Layer 6 of a small transformer language model trained on English Wikipedia (9 layers, counted from 0, width 128).
A neuron's activation on a vector x is GELU(weights . x), where the dot is the dot product.

Input weights of the MLP neurons that the questions are about. A number n stands for (n - 500) times 0.0017.
n14: 598 431 411 438 574 408 473 532 507 566 460 497 316 385 219 420 486 586 397 411 415 620 342 241 692 510 524 468 572 435 331 588 504 707 504 524 590 541 457 373 820 514 437 535 352 684 507 483 500 439 577 357 465 440 493 486 528 489 555 659 514 452 381 681 329 461 578 523 608 338 585 603 618 580 566 544 311 475 493 437 391 545 378 360 681 581 539 536 490 514 525 500 570 433 422 784 557 458 551 563 620 695 585 627 510 451 559 383 578 581 629 417 391 303 687 613 537 359 686 554 319 289 409 302 656 632 537 535
n150: 446 565 486 300 553 349 604 468 489 474 693 508 378 495 543 552 488 467 503 506 441 566 442 486 514 514 452 656 514 455 481 531 389 656 470 507 503 492 482 488 638 553 523 523 548 612 620 333 404 537 529 475 604 454 435 401 594 596 523 689 506 392 428 599 446 546 666 471 274 347 538 514 550 420 494 640 448 492 570 544 543 343 603 633 412 458 601 542 503 318 611 653 488 648 589 455 450 343 458 552 456 687 300 452 480 497 412 357 565 535 566 744 442 597 483 516 547 567 479 478 280 402 560 425 422 385 341 685
n193: 428 375 443 587 386 514 465 661 526 467 340 487 508 606 480 434 525 391 539 522 469 464 547 442 567 220 567 528 539 495 487 542 336 521 548 583 495 630 493 370 576 511 538 461 538 492 442 497 517 551 532 432 610 503 565 476 495 453 522 719 556 484 566 391 532 470 470 646 484 563 428 551 532 552 508 479 411 571 564 495 381 480 516 453 444 513 577 483 452 284 537 712 519 605 481 436 508 489 428 569 552 401 382 482 462 608 434 492 586 709 486 543 605 573 514 457 542 587 567 521 581 442 417 488 545 638 21 591
n197: 483 638 442 540 542 428 497 519 374 494 645 570 603 427 584 426 354 497 434 664 327 565 335 305 559 442 439 716 567 397 483 389 556 406 516 679 497 329 584 456 469 494 550 604 435 606 494 542 516 476 419 532 506 590 561 333 558 646 561 458 287 433 556 380 624 438 425 420 365 460 472 530 690 317 426 578 283 411 681 608 527 577 346 326 497 464 683 561 560 458 650 463 599 609 428 529 575 587 508 509 422 506 539 586 494 541 537 521 331 419 599 649 516 521 580 680 548 654 341 410 572 372 551 573 524 545 376 612
n226: 414 647 531 469 394 461 448 425 671 351 651 436 396 537 401 390 464 440 500 628 417 571 457 599 370 460 284 612 527 387 438 568 507 545 672 424 557 288 841 489 454 562 436 504 448 841 375 432 328 534 533 338 557 536 476 486 475 347 573 467 620 566 489 488 514 681 586 518 531 514 318 562 517 302 514 620 570 513 421 828 626 246 648 592 575 602 511 638 532 651 627 582 648 564 360 653 457 325 535 443 494 479 320 457 542 488 480 561 434 546 606 507 475 535 584 568 222 515 535 524 281 678 324 368 555 538 657 482
n234: 688 361 667 536 448 539 515 645 633 452 459 415 624 517 305 395 319 539 439 550 436 503 533 395 500 333 385 509 399 428 553 514 379 674 497 497 454 746 466 325 551 346 497 640 470 544 349 445 479 453 571 409 683 518 430 397 497 614 629 472 526 656 551 459 673 497 385 480 541 464 569 588 423 574 494 389 339 537 403 540 627 619 467 512 455 405 395 488 667 320 607 470 372 672 390 500 358 536 449 470 597 425 553 558 348 495 586 514 494 545 599 509 560 530 586 599 606 469 489 561 521 554 463 299 509 341 383 512
n240: 441 712 530 575 585 503 591 265 520 458 336 520 616 489 393 382 444 594 488 381 518 661 555 427 577 503 372 577 477 425 489 532 528 546 434 521 615 406 426 405 617 350 606 531 395 409 439 635 672 358 561 529 600 619 571 631 356 664 482 533 482 607 594 565 467 555 549 633 351 345 393 500 610 595 476 594 476 446 488 537 747 291 434 500 387 532 676 400 691 447 568 573 594 399 406 487 494 576 558 454 598 563 441 455 557 556 438 399 485 270 382 261 390 509 464 665 422 575 505 556 482 448 616 555 553 529 478 491
n265: 386 558 587 225 529 476 595 401 618 565 488 438 488 497 506 663 527 570 362 541 491 522 509 387 590 357 474 636 578 480 560 537 623 487 448 584 593 368 438 440 624 483 574 551 519 477 425 612 806 399 648 390 524 416 462 584 506 446 381 410 437 471 512 531 680 634 581 380 623 444 497 691 500 517 556 558 436 476 315 531 750 514 370 268 599 412 580 488 416 578 529 518 535 434 540 538 536 294 511 500 505 465 555 420 606 627 635 458 428 423 290 445 530 632 573 590 608 574 484 460 416 515 562 510 595 669 459 539
n293: 431 552 562 594 518 604 377 492 478 447 569 552 447 485 439 539 621 438 391 621 503 580 619 505 577 510 451 481 300 472 441 272 367 538 489 681 540 444 438 479 518 398 505 271 736 390 396 475 503 546 540 520 447 373 461 392 471 651 513 591 467 606 455 462 641 450 431 533 391 532 508 683 535 622 557 400 365 651 378 455 575 427 613 450 553 523 692 432 536 490 516 466 432 495 564 452 527 487 531 508 498 379 531 427 555 447 595 515 454 511 490 601 521 591 445 505 477 606 509 447 553 553 462 624 457 472 467 682
n425: 503 588 558 503 491 497 471 574 394 580 577 441 718 522 437 530 488 533 578 419 386 550 512 423 648 556 451 533 489 464 412 591 464 567 350 505 469 320 443 467 553 428 411 329 440 442 407 383 578 520 512 520 500 345 451 477 286 562 616 455 652 436 503 553 436 470 533 468 451 269 473 486 506 331 687 537 282 571 485 494 644 397 450 328 575 531 447 485 538 701 648 381 296 333 317 564 542 503 463 491 537 547 451 709 668 497 489 398 520 385 541 515 607 617 456 593 721 404 476 551 704 592 558 428 571 552 587 547
n443: 531 550 544 536 535 558 345 424 651 437 453 591 570 463 696 569 494 339 640 527 515 391 434 557 628 392 420 423 438 480 397 564 543 513 450 461 661 430 619 621 509 497 437 454 461 453 390 357 390 415 723 394 394 458 367 361 348 509 509 538 445 494 620 554 426 455 628 657 462 627 394 659 491 286 309 503 459 540 600 731 484 478 653 518 591 561 608 491 478 518 643 440 506 333 413 482 463 724 508 539 522 614 327 626 479 426 441 480 306 644 365 444 597 536 563 456 376 531 427 549 500 536 375 366 474 448 548 569
n558: 495 434 717 431 397 478 581 562 454 513 305 513 451 696 388 639 612 317 422 612 478 406 639 463 467 455 492 552 480 500 418 436 667 563 555 528 523 526 547 538 455 516 537 286 551 609 470 515 503 471 554 495 366 462 314 424 362 615 393 543 503 571 540 502 469 570 605 389 487 567 621 406 613 343 630 409 514 593 538 558 500 451 564 513 546 456 607 673 502 386 488 554 457 669 619 502 559 554 423 487 486 535 550 393 591 537 555 436 562 391 362 495 608 450 561 495 610 550 705 373 465 412 433 519 443 544 455 546
n592: 558 428 591 384 462 559 284 568 564 419 310 489 404 500 437 598 554 384 545 456 523 620 449 407 471 452 616 529 495 456 487 660 477 405 549 498 588 440 684 452 595 370 626 571 474 508 423 299 517 290 521 417 374 455 508 668 375 449 618 616 568 445 511 510 442 643 449 546 492 514 576 522 597 471 481 571 455 520 486 715 530 443 464 629 605 395 556 702 505 369 442 511 640 446 278 568 605 455 523 613 611 433 404 602 430 669 344 468 525 483 559 461 339 616 569 549 435 505 439 486 514 565 526 468 579 397 459 489
n637: 504 586 579 445 493 570 484 498 489 638 536 515 570 498 425 601 437 522 458 471 521 443 403 555 561 294 473 705 593 494 528 524 416 539 543 470 480 478 440 537 566 406 454 377 511 529 570 544 577 440 636 555 419 537 484 495 546 482 459 490 331 493 651 468 516 528 474 708 553 484 426 448 535 338 482 502 440 564 558 400 575 430 473 417 519 454 587 443 496 480 508 542 413 475 667 365 437 563 500 579 485 557 504 438 589 564 489 564 469 560 454 516 368 548 498 534 341 547 529 540 493 405 524 420 409 507 328 618
n649: 326 424 483 503 449 405 549 461 534 473 454 737 586 433 506 518 509 353 628 540 629 528 459 470 335 597 587 437 497 416 467 577 449 450 564 477 702 523 769 696 523 603 429 524 597 532 270 412 488 532 684 595 562 494 517 506 433 464 500 525 437 393 515 561 535 521 655 410 411 615 447 737 452 508 593 494 521 629 414 464 432 413 427 435 542 514 352 527 565 354 479 358 459 334 511 615 503 681 564 547 543 500 483 648 529 482 473 477 460 432 588 483 423 342 407 429 506 667 641 471 575 444 460 282 617 486 525 538
n729: 540 533 548 563 532 202 494 515 540 485 319 382 411 365 520 552 534 620 518 587 429 361 509 280 512 534 482 338 626 466 554 491 688 652 456 568 532 309 481 494 561 465 482 426 629 559 395 429 571 423 644 491 488 411 419 551 482 439 485 446 515 461 503 600 533 546 500 497 630 497 451 449 564 439 545 568 382 560 310 650 384 430 470 558 441 260 381 390 600 515 642 393 606 666 329 603 503 377 677 273 483 573 351 404 576 553 511 483 470 412 479 392 617 392 690 472 427 656 470 459 528 335 683 527 583 550 645 485
n730: 500 627 472 478 521 475 500 569 550 544 490 681 415 364 380 603 705 418 529 506 402 399 346 494 494 326 583 468 441 453 454 509 535 489 506 505 661 385 547 494 606 679 309 351 595 564 332 445 576 344 558 339 334 383 270 463 335 336 518 542 567 491 747 613 531 579 456 505 479 582 358 607 698 521 537 336 559 634 443 619 472 396 385 453 367 509 472 593 534 497 550 393 663 339 521 597 494 645 489 327 537 497 647 581 597 689 567 548 573 441 609 401 699 419 485 543 452 540 562 324 621 352 542 514 564 561 454 575
n751: 485 404 570 437 462 593 410 654 333 542 426 465 609 587 468 642 282 339 393 479 669 505 627 489 565 537 459 546 282 469 331 444 551 609 454 493 362 543 592 476 524 538 611 465 558 361 500 531 543 513 613 508 402 566 497 603 555 312 526 529 413 549 429 552 580 418 649 557 513 471 646 603 520 523 685 418 495 450 364 500 463 439 487 558 612 409 526 476 488 544 542 492 513 550 482 534 465 500 459 614 381 532 557 395 419 479 617 545 646 545 366 622 654 500 453 587 460 432 609 495 414 635 473 489 592 526 447 439

Each question shows a token from some text and the vector x that enters the MLP there. A number n stands for (n - 500) times 0.019.

" year": 520 495 431 504 483 531 441 528 531 524 500 478 508 466 495 482 531 487 581 442 508 498 451 515 467 479 579 496 548 863 501 517 498 438 561 444 513 470 512 478 510 475 496 448 523 492 444 509 491 550 429 503 488 468 512 569 446 490 529 441 577 552 478 436 527 473 489 505 558 603 463 512 535 541 466 462 542 530 455 508 474 536 527 431 445 482 541 492 295 539 511 464 536 420 482 501 515 549 489 472 493 477 518 476 538 507 419 454 503 477 562 453 514 508 534 487 476 466 474 510 542 501 520 600 480 480 525 483
Which neuron lights up most? n730

".": 499 493 430 501 474 522 479 467 471 503 518 512 505 467 497 497 485 477 547 476 503 456 480 452 540 576 503 479 477 948 506 510 520 481 546 475 505 485 502 504 452 483 477 465 492 457 470 544 504 526 521 524 507 466 509 516 478 499 498 462 450 474 506 469 467 509 497 506 518 514 505 462 476 498 514 551 510 495 542 470 516 504 510 476 451 449 479 485 438 519 476 496 501 461 494 483 492 509 491 496 481 495 513 487 523 479 529 447 498 486 499 512 485 524 460 495 488 440 453 581 503 500 478 460 542 460 585 499
Which neuron lights up most? n425

" to": 488 458 449 507 553 535 493 509 441 528 506 514 470 516 537 498 479 509 475 459 464 500 453 455 497 538 473 507 517 921 476 534 486 488 512 521 502 487 452 484 506 506 492 492 357 532 540 471 435 544 427 441 517 502 490 497 509 505 573 532 467 508 464 477 506 512 495 504 511 478 496 529 501 550 516 505 456 550 503 482 475 584 490 509 484 482 516 501 311 476 391 493 500 513 485 506 498 508 523 507 463 502 494 451 481 507 486 486 520 519 510 521 449 535 516 515 501 506 538 472 496 471 502 499 522 455 540 480
Which neuron lights up most? n14

" that": 553 481 407 502 474 537 483 573 447 526 501 480 480 457 483 498 457 492 567 479 458 502 470 477 520 541 497 530 467 921 515 499 522 353 521 502 495 472 476 463 507 488 463 487 571 493 479 504 517 521 451 525 532 507 488 527 520 494 508 487 444 510 486 445 496 448 447 502 504 466 468 533 482 546 492 560 474 482 492 474 516 639 489 484 455 520 503 495 319 479 430 508 547 529 481 498 503 488 498 521 503 528 482 463 489 545 443 487 502 494 519 503 494 526 533 505 510 543 462 470 519 507 497 482 523 457 540 518
Which neuron lights up most? n197

",": 574 504 490 491 545 475 485 450 450 548 483 463 496 503 479 469 513 505 522 477 551 396 473 477 487 522 495 507 500 925 495 485 476 532 515 434 473 464 434 510 459 516 498 541 513 481 470 529 473 478 504 559 471 503 467 490 475 471 513 494 496 533 489 475 468 448 492 506 538 562 508 452 462 485 533 530 520 552 499 471 483 553 517 483 470 469 460 523 402 507 492 493 541 468 469 477 519 506 516 498 445 552 483 480 526 391 512 501 503 509 523 477 505 560 477 482 478 503 487 527 522 488 540 481 503 491 564 469
Which neuron lights up most? n729

" ": 498 512 568 534 487 531 496 462 420 454 460 478 500 485 521 472 502 545 514 480 484 507 495 492 514 542 482 503 511 937 512 498 502 499 425 442 480 477 458 510 483 498 540 508 443 470 516 510 440 562 472 531 525 526 549 490 465 553 504 435 474 529 495 487 471 462 482 503 508 551 476 450 498 543 487 522 486 473 542 482 509 500 461 498 470 538 528 486 542 476 508 509 520 472 464 479 527 511 517 433 469 517 521 400 523 410 513 523 502 489 461 463 501 490 519 493 489 463 427 499 499 481 481 512 472 476 496 511
Which neuron fires most, and how strongly? n240, at about 1.9

" |": 484 518 542 496 472 487 462 484 392 521 495 469 531 510 478 518 443 507 511 481 490 484 477 505 515 515 506 513 497 931 533 488 535 453 448 460 455 446 475 522 490 452 501 492 435 499 489 500 505 540 447 502 521 458 484 486 488 522 522 410 483 518 451 483 529 483 523 506 524 501 519 488 471 503 493 475 490 491 515 482 481 505 513 488 520 479 488 512 475 504 515 510 512 468 489 492 537 485 535 483 495 496 510 453 496 396 470 469 548 512 494 479 485 507 480 503 473 459 497 540 487 513 480 538 537 488 621 499
Which neuron fires most, and how strongly? n425, at about 1.6

" the": 519 532 460 497 408 467 488 480 446 505 459 521 476 478 509 495 521 517 517 496 516 484 493 457 485 532 479 513 495 900 505 492 481 466 470 477 459 504 554 478 503 531 449 540 545 544 495 506 449 459 483 499 498 496 513 491 446 500 523 379 492 576 434 520 484 512 493 506 507 538 507 516 464 514 519 526 507 497 521 499 457 530 487 492 495 527 523 542 324 470 437 527 529 452 487 472 523 528 516 516 489 520 539 502 504 496 453 515 480 495 504 521 477 506 456 459 468 489 436 542 493 488 518 540 551 485 510 508
Which neuron lights up most? n592

"4": 457 510 498 516 423 474 484 405 407 501 508 489 515 487 513 473 505 527 630 510 514 462 454 525 439 509 513 476 503 888 497 598 427 371 520 451 508 510 497 501 487 492 496 506 447 482 449 553 435 516 513 551 487 518 507 492 522 496 481 425 454 472 516 484 558 469 497 509 494 594 490 473 446 510 408 447 547 490 500 473 449 542 530 489 522 487 509 483 425 502 381 455 488 438 507 461 483 513 512 524 502 518 497 505 505 484 455 529 503 469 535 494 483 505 579 469 463 549 513 511 542 522 476 488 531 487 494 516
Which neuron fires most, and how strongly? n649, at about 2.3

" Release": 521 507 490 483 457 506 492 608 426 514 449 462 550 499 517 554 532 480 456 515 472 401 535 481 463 530 509 504 616 836 534 549 477 355 522 408 562 510 591 461 501 497 513 525 473 477 525 494 400 472 453 523 495 480 496 492 535 475 552 484 522 423 507 479 522 444 508 506 565 585 500 558 527 500 486 621 474 414 475 549 434 460 475 515 484 475 526 492 335 529 402 447 536 495 504 472 494 514 460 483 505 416 523 477 526 461 435 542 513 541 551 492 506 509 464 482 454 378 519 540 512 520 499 540 475 490 498 484
The two highest activations, in order: n592, n193

"1": 454 498 560 531 496 497 454 458 531 544 475 439 483 465 477 457 497 543 625 503 452 451 542 505 419 482 499 512 475 881 540 521 445 490 549 484 503 486 420 458 502 501 523 542 488 497 500 544 508 479 440 514 526 531 553 421 460 528 561 404 503 530 494 463 485 464 487 506 582 510 503 533 474 504 513 451 502 570 476 519 452 512 547 497 457 507 496 479 434 519 452 479 455 538 536 486 456 467 462 488 486 417 478 535 526 441 432 551 483 514 505 483 518 480 524 436 459 497 468 524 516 507 510 465 477 477 534 535
The two highest activations, in order: n234, n193

" Youth": 459 540 469 491 405 472 464 547 464 495 481 447 499 485 490 508 524 469 515 493 507 413 503 493 505 469 509 515 538 874 437 499 440 452 431 446 478 514 510 558 502 513 519 586 464 439 486 491 491 522 446 485 512 449 508 505 514 522 514 441 525 519 515 475 488 483 529 506 520 626 499 499 488 545 485 587 525 481 503 482 488 489 469 528 501 529 539 537 327 498 462 478 559 474 538 455 527 475 513 555 477 460 522 491 514 490 468 543 466 490 469 492 460 542 467 471 462 433 459 563 487 509 483 590 517 472 501 474
Which neuron lights up most? n592

" living": 496 488 491 497 480 463 513 574 520 475 532 499 490 493 540 476 526 541 475 491 434 465 449 473 528 479 518 539 540 854 507 461 484 380 397 496 547 505 460 479 463 492 511 506 441 522 474 463 469 550 481 575 463 484 507 503 493 498 523 439 499 569 524 493 529 476 486 504 501 552 519 453 427 488 546 543 545 450 465 455 496 607 514 517 500 533 500 480 244 480 413 499 513 463 502 489 532 454 578 559 436 497 515 497 526 578 464 490 493 505 521 513 440 532 547 518 482 469 474 478 501 510 487 572 514 489 521 500
Which neuron fires most, and how strongly? n265, at about 0.29

"|": 468 518 446 489 496 500 476 441 507 490 499 480 496 510 512 523 500 472 471 533 480 551 491 514 513 488 463 514 518 942 505 537 507 444 451 496 469 471 495 510 526 469 490 498 518 481 484 524 472 483 495 491 511 533 508 510 491 523 510 421 475 506 486 459 456 512 502 506 495 520 485 486 517 543 464 481 483 534 483 528 461 500 492 499 493 489 467 499 521 499 495 512 480 489 474 496 487 502 540 498 489 528 487 463 522 350 446 479 469 479 509 464 511 518 500 504 472 479 452 536 479 516 533 532 497 493 606 496
Which three neurons fire most, strongest first? n443, n729, n240

"o": 464 488 578 495 583 533 438 556 419 445 505 478 517 518 498 507 464 500 513 506 445 478 527 551 448 506 476 519 507 875 564 493 517 434 521 469 469 514 516 535 505 470 492 436 500 457 491 556 472 518 400 560 556 527 490 475 476 576 538 499 425 481 471 552 495 448 523 504 498 581 506 464 493 553 456 464 499 491 519 488 482 476 559 495 543 479 520 501 375 551 322 497 453 480 535 462 556 531 549 494 482 440 500 443 508 386 450 515 495 488 496 415 557 561 441 470 480 422 488 539 516 483 579 550 476 497 499 505
Which neuron fires most, and how strongly? n293, at about 1.2

" based": 549 503 527 492 407 413 533 403 490 506 454 488 500 554 492 463 519 539 587 494 520 554 489 388 506 518 511 514 491 874 549 539 511 309 472 464 512 480 467 523 447 502 494 507 487 555 447 536 508 530 560 503 499 530 562 473 573 550 564 450 479 538 489 457 522 521 507 503 496 515 491 501 473 431 530 511 551 495 466 500 519 572 525 464 496 523 446 456 329 509 430 524 484 499 512 466 518 528 514 437 473 499 481 536 578 502 472 479 470 538 455 486 463 528 479 498 501 425 482 524 470 544 504 442 453 484 538 502
Which neuron lights up most? n265

"0": 486 505 489 524 438 444 497 379 406 510 500 442 516 470 540 474 469 512 637 488 503 451 510 514 484 504 506 482 468 910 451 565 458 406 466 454 475 532 502 491 494 493 502 496 456 428 493 568 460 497 548 527 539 493 518 480 552 520 503 411 492 476 500 499 511 503 485 507 513 519 469 507 456 528 456 512 560 475 488 480 473 544 486 491 547 504 484 488 430 468 418 464 486 447 493 478 498 517 507 508 497 530 498 495 534 483 452 545 501 470 501 510 499 501 535 441 465 560 511 513 525 544 540 472 521 465 500 470
The two highest activations, in order: n649, n443

"ama": 465 502 550 503 498 492 440 465 447 464 519 463 522 555 538 489 502 542 476 562 488 492 608 515 479 501 477 536 491 883 554 476 521 511 467 468 429 515 438 512 497 478 496 439 520 473 481 546 474 568 386 520 534 560 513 463 506 543 490 517 474 548 496 480 498 493 525 506 469 556 504 480 506 504 449 538 524 515 508 439 474 452 502 519 493 519 525 499 380 445 372 512 498 539 524 451 513 511 562 518 477 488 459 399 492 378 475 454 436 464 509 446 508 563 486 509 466 491 453 544 506 485 520 597 412 511 507 494
Which neuron lights up most? n293

" in": 532 494 572 496 504 480 496 439 530 472 488 460 478 481 522 469 507 466 465 475 461 412 499 508 485 515 447 516 532 907 538 550 472 513 563 441 494 488 492 532 452 525 483 493 426 548 508 510 461 518 529 554 508 532 535 515 545 557 519 454 489 517 459 457 492 510 498 506 505 536 489 434 486 509 502 512 534 502 440 510 468 491 550 469 513 520 495 527 359 467 448 522 517 505 478 496 477 520 504 467 460 540 461 453 500 421 454 481 495 536 491 503 505 524 516 484 451 563 502 481 500 499 407 552 552 464 563 497
Which three neurons fire most, strongest first? n226, n443, n558

").": 506 505 467 505 458 498 493 443 447 493 503 522 510 451 516 504 510 470 560 473 510 446 498 462 513 576 520 481 504 934 463 559 530 420 530 441 527 505 497 518 491 478 478 460 486 447 492 575 531 556 554 534 483 461 533 509 513 523 509 497 463 484 500 492 496 502 497 504 504 481 496 483 474 523 514 543 550 485 541 450 506 519 486 445 462 433 462 478 406 515 482 496 517 457 492 496 496 524 510 478 476 467 514 461 509 479 528 450 476 534 487 496 490 478 488 486 484 446 460 572 483 483 504 457 526 427 581 481
Which neuron fires most, and how strongly? n649, at about 0.38

" In": 524 500 466 499 506 513 482 407 563 503 490 486 466 437 550 499 436 434 456 533 487 441 469 471 450 531 512 525 526 898 510 532 539 470 565 452 464 488 526 495 450 515 467 502 386 522 507 528 548 446 484 545 488 572 552 527 502 577 546 446 474 508 478 449 495 520 488 506 543 478 485 513 528 509 494 550 476 565 446 545 465 481 515 470 485 550 450 482 363 524 446 495 558 529 506 497 516 521 575 448 476 488 470 485 501 472 470 452 513 521 497 536 531 537 453 486 462 498 440 480 472 501 450 535 516 461 534 466
Which neuron fires most, and how strongly? n226, at about 1.5

"8": 480 493 412 522 417 508 477 465 421 526 523 444 500 525 508 491 511 484 581 486 522 449 411 482 452 504 620 488 539 888 510 578 436 364 530 472 491 493 520 490 485 465 460 490 489 481 471 560 434 477 500 538 471 488 486 515 484 473 542 462 506 475 504 459 536 452 470 508 519 590 515 470 464 499 476 515 501 481 511 498 451 552 572 465 490 524 516 518 402 518 389 457 518 469 496 487 464 520 500 520 454 534 539 528 539 480 434 485 516 474 492 463 477 531 503 476 469 503 498 530 541 534 522 460 509 495 510 487
Which neuron lights up most? n649

" Pe": 493 525 604 503 520 552 480 550 448 457 524 414 525 519 517 521 546 463 402 513 454 383 504 529 437 506 508 537 533 821 561 480 453 458 524 414 439 507 460 562 548 487 525 489 423 464 587 504 450 615 401 556 584 501 441 431 519 544 515 420 467 431 491 545 413 433 463 503 500 568 530 457 431 538 477 504 566 505 557 572 473 466 493 472 552 444 573 517 454 494 390 501 460 527 528 443 531 541 448 509 480 518 547 422 554 400 477 459 450 511 512 500 533 539 524 480 485 455 480 466 497 485 506 600 358 497 483 534
Which three neurons fire most, strongest first? n558, n637, n150

" Director": 492 495 498 500 538 527 478 431 436 517 478 512 525 456 481 544 531 522 540 491 488 539 444 481 430 493 574 544 525 874 580 506 467 326 477 493 455 492 489 503 488 496 525 441 453 502 535 487 512 572 520 520 490 500 547 508 458 500 546 486 506 528 509 437 518 408 516 506 538 563 519 485 533 482 460 526 472 493 508 451 495 528 541 463 497 558 524 489 340 492 487 479 416 492 525 465 557 510 522 513 450 497 469 478 516 459 565 513 406 518 508 449 507 509 434 488 501 444 409 534 506 525 538 414 487 482 501 462
Which neuron fires most, and how strongly? n637, at about 1.4

" then": 509 485 433 504 489 486 516 513 482 516 503 482 494 462 522 495 510 516 526 528 500 484 442 486 497 518 489 509 487 920 486 453 497 475 479 507 503 464 399 486 462 491 495 470 443 529 474 528 467 549 391 491 522 522 498 521 538 456 547 515 459 537 506 499 515 470 505 504 519 502 477 552 504 501 464 490 459 556 539 483 537 587 471 499 505 459 507 487 272 534 470 494 502 498 490 478 538 527 476 460 477 502 466 516 491 504 445 495 508 514 497 470 505 538 563 472 489 535 504 478 530 523 503 478 511 485 524 505
Which neuron lights up most? n197

" Alf": 462 522 619 500 463 544 494 554 439 477 554 464 498 484 487 527 555 482 522 500 477 521 547 522 427 518 486 519 464 887 520 503 487 418 516 486 504 475 408 519 521 487 509 405 590 516 546 546 416 561 383 501 525 491 510 432 547 537 532 439 488 475 525 436 507 476 556 504 512 507 489 464 518 473 476 522 516 500 521 455 483 506 458 488 437 505 519 430 453 453 454 509 459 487 570 459 430 480 481 512 505 540 499 343 532 442 461 492 465 503 526 499 557 567 484 516 506 436 469 500 517 474 464 551 403 481 521 539
Which three neurons fire most, strongest first? n293, n637, n558

"2": 473 488 603 530 479 536 470 560 534 528 467 420 490 442 507 463 466 532 560 465 458 439 580 459 425 499 478 520 489 865 565 523 450 520 519 453 457 502 368 474 501 490 535 559 488 509 478 607 481 506 455 485 521 513 492 460 505 495 569 399 556 559 501 437 452 460 469 506 575 512 514 556 480 508 552 504 467 576 490 460 455 478 449 508 458 452 489 473 442 485 499 472 491 560 536 481 472 453 500 514 473 457 460 533 498 458 469 535 491 486 562 495 454 528 544 454 467 455 492 511 512 533 486 447 488 473 530 535
Which neuron lights up most? n234

"9": 505 492 530 532 385 471 501 461 430 493 511 439 480 426 556 454 433 541 535 523 499 434 467 509 435 510 536 494 465 903 490 545 541 449 448 457 490 514 507 495 463 500 515 480 461 494 558 512 509 524 527 455 510 524 541 506 483 544 538 403 500 468 516 498 491 507 456 506 546 548 468 517 488 532 486 499 557 503 456 473 461 556 520 497 505 487 535 465 467 478 428 441 517 501 481 481 491 537 504 452 532 528 473 484 496 407 471 522 469 516 475 451 479 525 481 454 465 547 497 507 512 509 512 541 526 488 507 500
Which neuron lights up most? n729

" was": 452 498 501 507 502 492 511 438 436 553 534 506 533 474 501 530 513 447 493 464 476 447 490 482 516 495 512 487 475 904 576 516 543 434 504 450 449 481 415 460 450 500 514 511 455 506 481 485 470 601 360 581 515 478 550 480 466 512 531 529 539 508 462 519 519 479 544 501 506 509 484 475 493 533 511 425 526 581 544 546 518 573 504 512 499 468 509 492 298 518 476 517 473 525 494 502 460 501 493 490 441 526 483 499 517 505 496 470 510 502 506 477 493 517 545 441 486 435 503 487 508 513 507 471 536 471 515 469
Which neuron lights up most? n425

" general": 482 507 574 504 430 529 462 481 397 487 511 514 522 488 479 522 413 537 569 529 518 544 510 476 474 502 460 523 524 863 480 510 510 425 483 496 505 481 517 529 534 471 524 459 349 395 488 520 497 557 418 498 561 520 537 476 518 525 529 402 489 575 472 406 490 440 572 505 517 495 510 481 474 526 555 468 538 427 512 504 560 555 515 439 496 520 502 530 337 452 551 530 549 467 474 479 522 479 530 446 507 525 512 389 518 438 450 513 520 511 485 486 504 504 449 533 473 440 451 529 505 536 487 514 464 530 487 469
Which three neurons fire most, strongest first? n751, n240, n425

" \"": 488 497 415 507 442 531 481 480 357 513 508 491 534 500 524 512 552 478 493 486 474 472 467 514 537 511 514 529 531 894 556 497 489 427 525 491 446 512 545 463 468 498 489 500 490 536 532 500 591 615 462 485 486 483 518 479 517 551 494 434 386 475 531 465 474 478 471 506 478 483 521 527 505 530 535 545 546 566 485 526 486 547 472 548 428 491 473 506 446 459 443 498 502 514 504 479 517 495 560 442 447 500 464 489 481 475 426 428 472 510 526 535 481 530 466 483 513 515 394 477 501 502 533 466 532 382 511 485
Which neuron lights up most? n197

" on": 504 480 511 497 485 488 476 515 577 554 492 557 489 429 507 481 456 515 577 456 444 452 545 442 424 490 419 528 524 857 599 536 443 452 519 480 538 491 415 456 512 500 490 515 392 521 446 541 485 488 392 504 516 560 521 453 498 566 537 425 526 536 512 473 444 476 515 505 508 511 506 439 512 525 496 489 495 566 459 547 540 456 482 534 460 469 479 497 332 512 500 487 511 477 500 509 458 486 492 523 465 552 475 525 504 401 448 519 528 503 524 527 481 522 518 464 489 517 520 483 490 497 482 433 509 501 619 518
Which neuron lights up most? n226

"im": 463 487 573 506 449 499 471 536 411 438 476 546 537 522 462 509 467 499 561 517 535 500 515 552 541 490 485 511 498 879 454 491 509 565 447 473 465 516 523 504 479 452 502 477 474 509 558 578 505 597 444 524 537 516 521 560 551 514 495 437 453 620 465 443 451 483 527 506 536 467 535 480 478 471 508 456 521 495 535 474 508 530 502 517 578 505 454 522 416 563 364 534 465 431 485 454 523 483 528 488 485 471 487 434 559 450 457 513 510 506 484 486 495 480 500 495 483 419 480 514 467 485 486 549 372 460 469 495
Which three neurons fire most, strongest first? n751, n637, n558

" experience": 507 495 524 502 520 490 475 525 425 493 497 519 500 469 490 524 470 524 496 442 500 505 445 515 539 495 542 517 524 855 550 484 476 427 461 457 477 491 480 510 464 471 542 491 442 486 491 437 542 524 495 518 467 475 534 570 477 500 548 483 488 534 496 447 509 475 475 504 538 561 531 465 450 529 493 503 524 481 510 468 500 583 525 520 506 541 525 493 216 459 383 491 550 466 480 496 549 474 525 527 474 455 536 530 486 576 489 476 489 478 565 478 501 521 541 488 493 443 464 482 490 510 501 544 506 467 504 454
Which neuron lights up most? n592

" a": 470 526 506 509 413 521 519 458 486 538 532 508 488 493 570 512 492 496 428 490 471 509 445 498 610 523 482 488 551 872 564 476 474 415 450 495 479 492 559 486 500 524 483 537 452 547 482 462 499 434 422 531 492 497 510 527 472 521 502 389 467 594 457 484 515 536 490 503 503 480 497 519 477 519 509 540 452 503 550 509 463 558 528 519 465 503 523 529 290 446 351 496 524 458 479 485 527 490 540 507 462 546 521 492 497 537 491 564 492 472 555 489 481 489 460 510 488 503 444 476 495 471 457 545 532 436 499 513
Which neuron fires most, and how strongly? n197, at about 1.3

" School": 494 500 515 489 475 503 493 578 442 538 520 490 516 489 517 463 476 522 513 494 511 393 524 484 452 474 522 527 553 875 505 466 526 416 479 421 492 483 481 518 511 488 512 463 520 468 482 542 500 510 542 561 472 498 480 539 502 455 494 471 494 566 510 438 459 432 511 508 514 588 510 463 478 538 555 511 473 495 472 433 471 538 515 481 498 456 510 554 343 518 529 507 567 451 491 480 539 474 509 558 469 472 529 480 485 406 529 482 485 498 481 491 524 560 470 462 457 434 476 582 506 539 478 526 501 493 508 434
The two highest activations, in order: n751, n637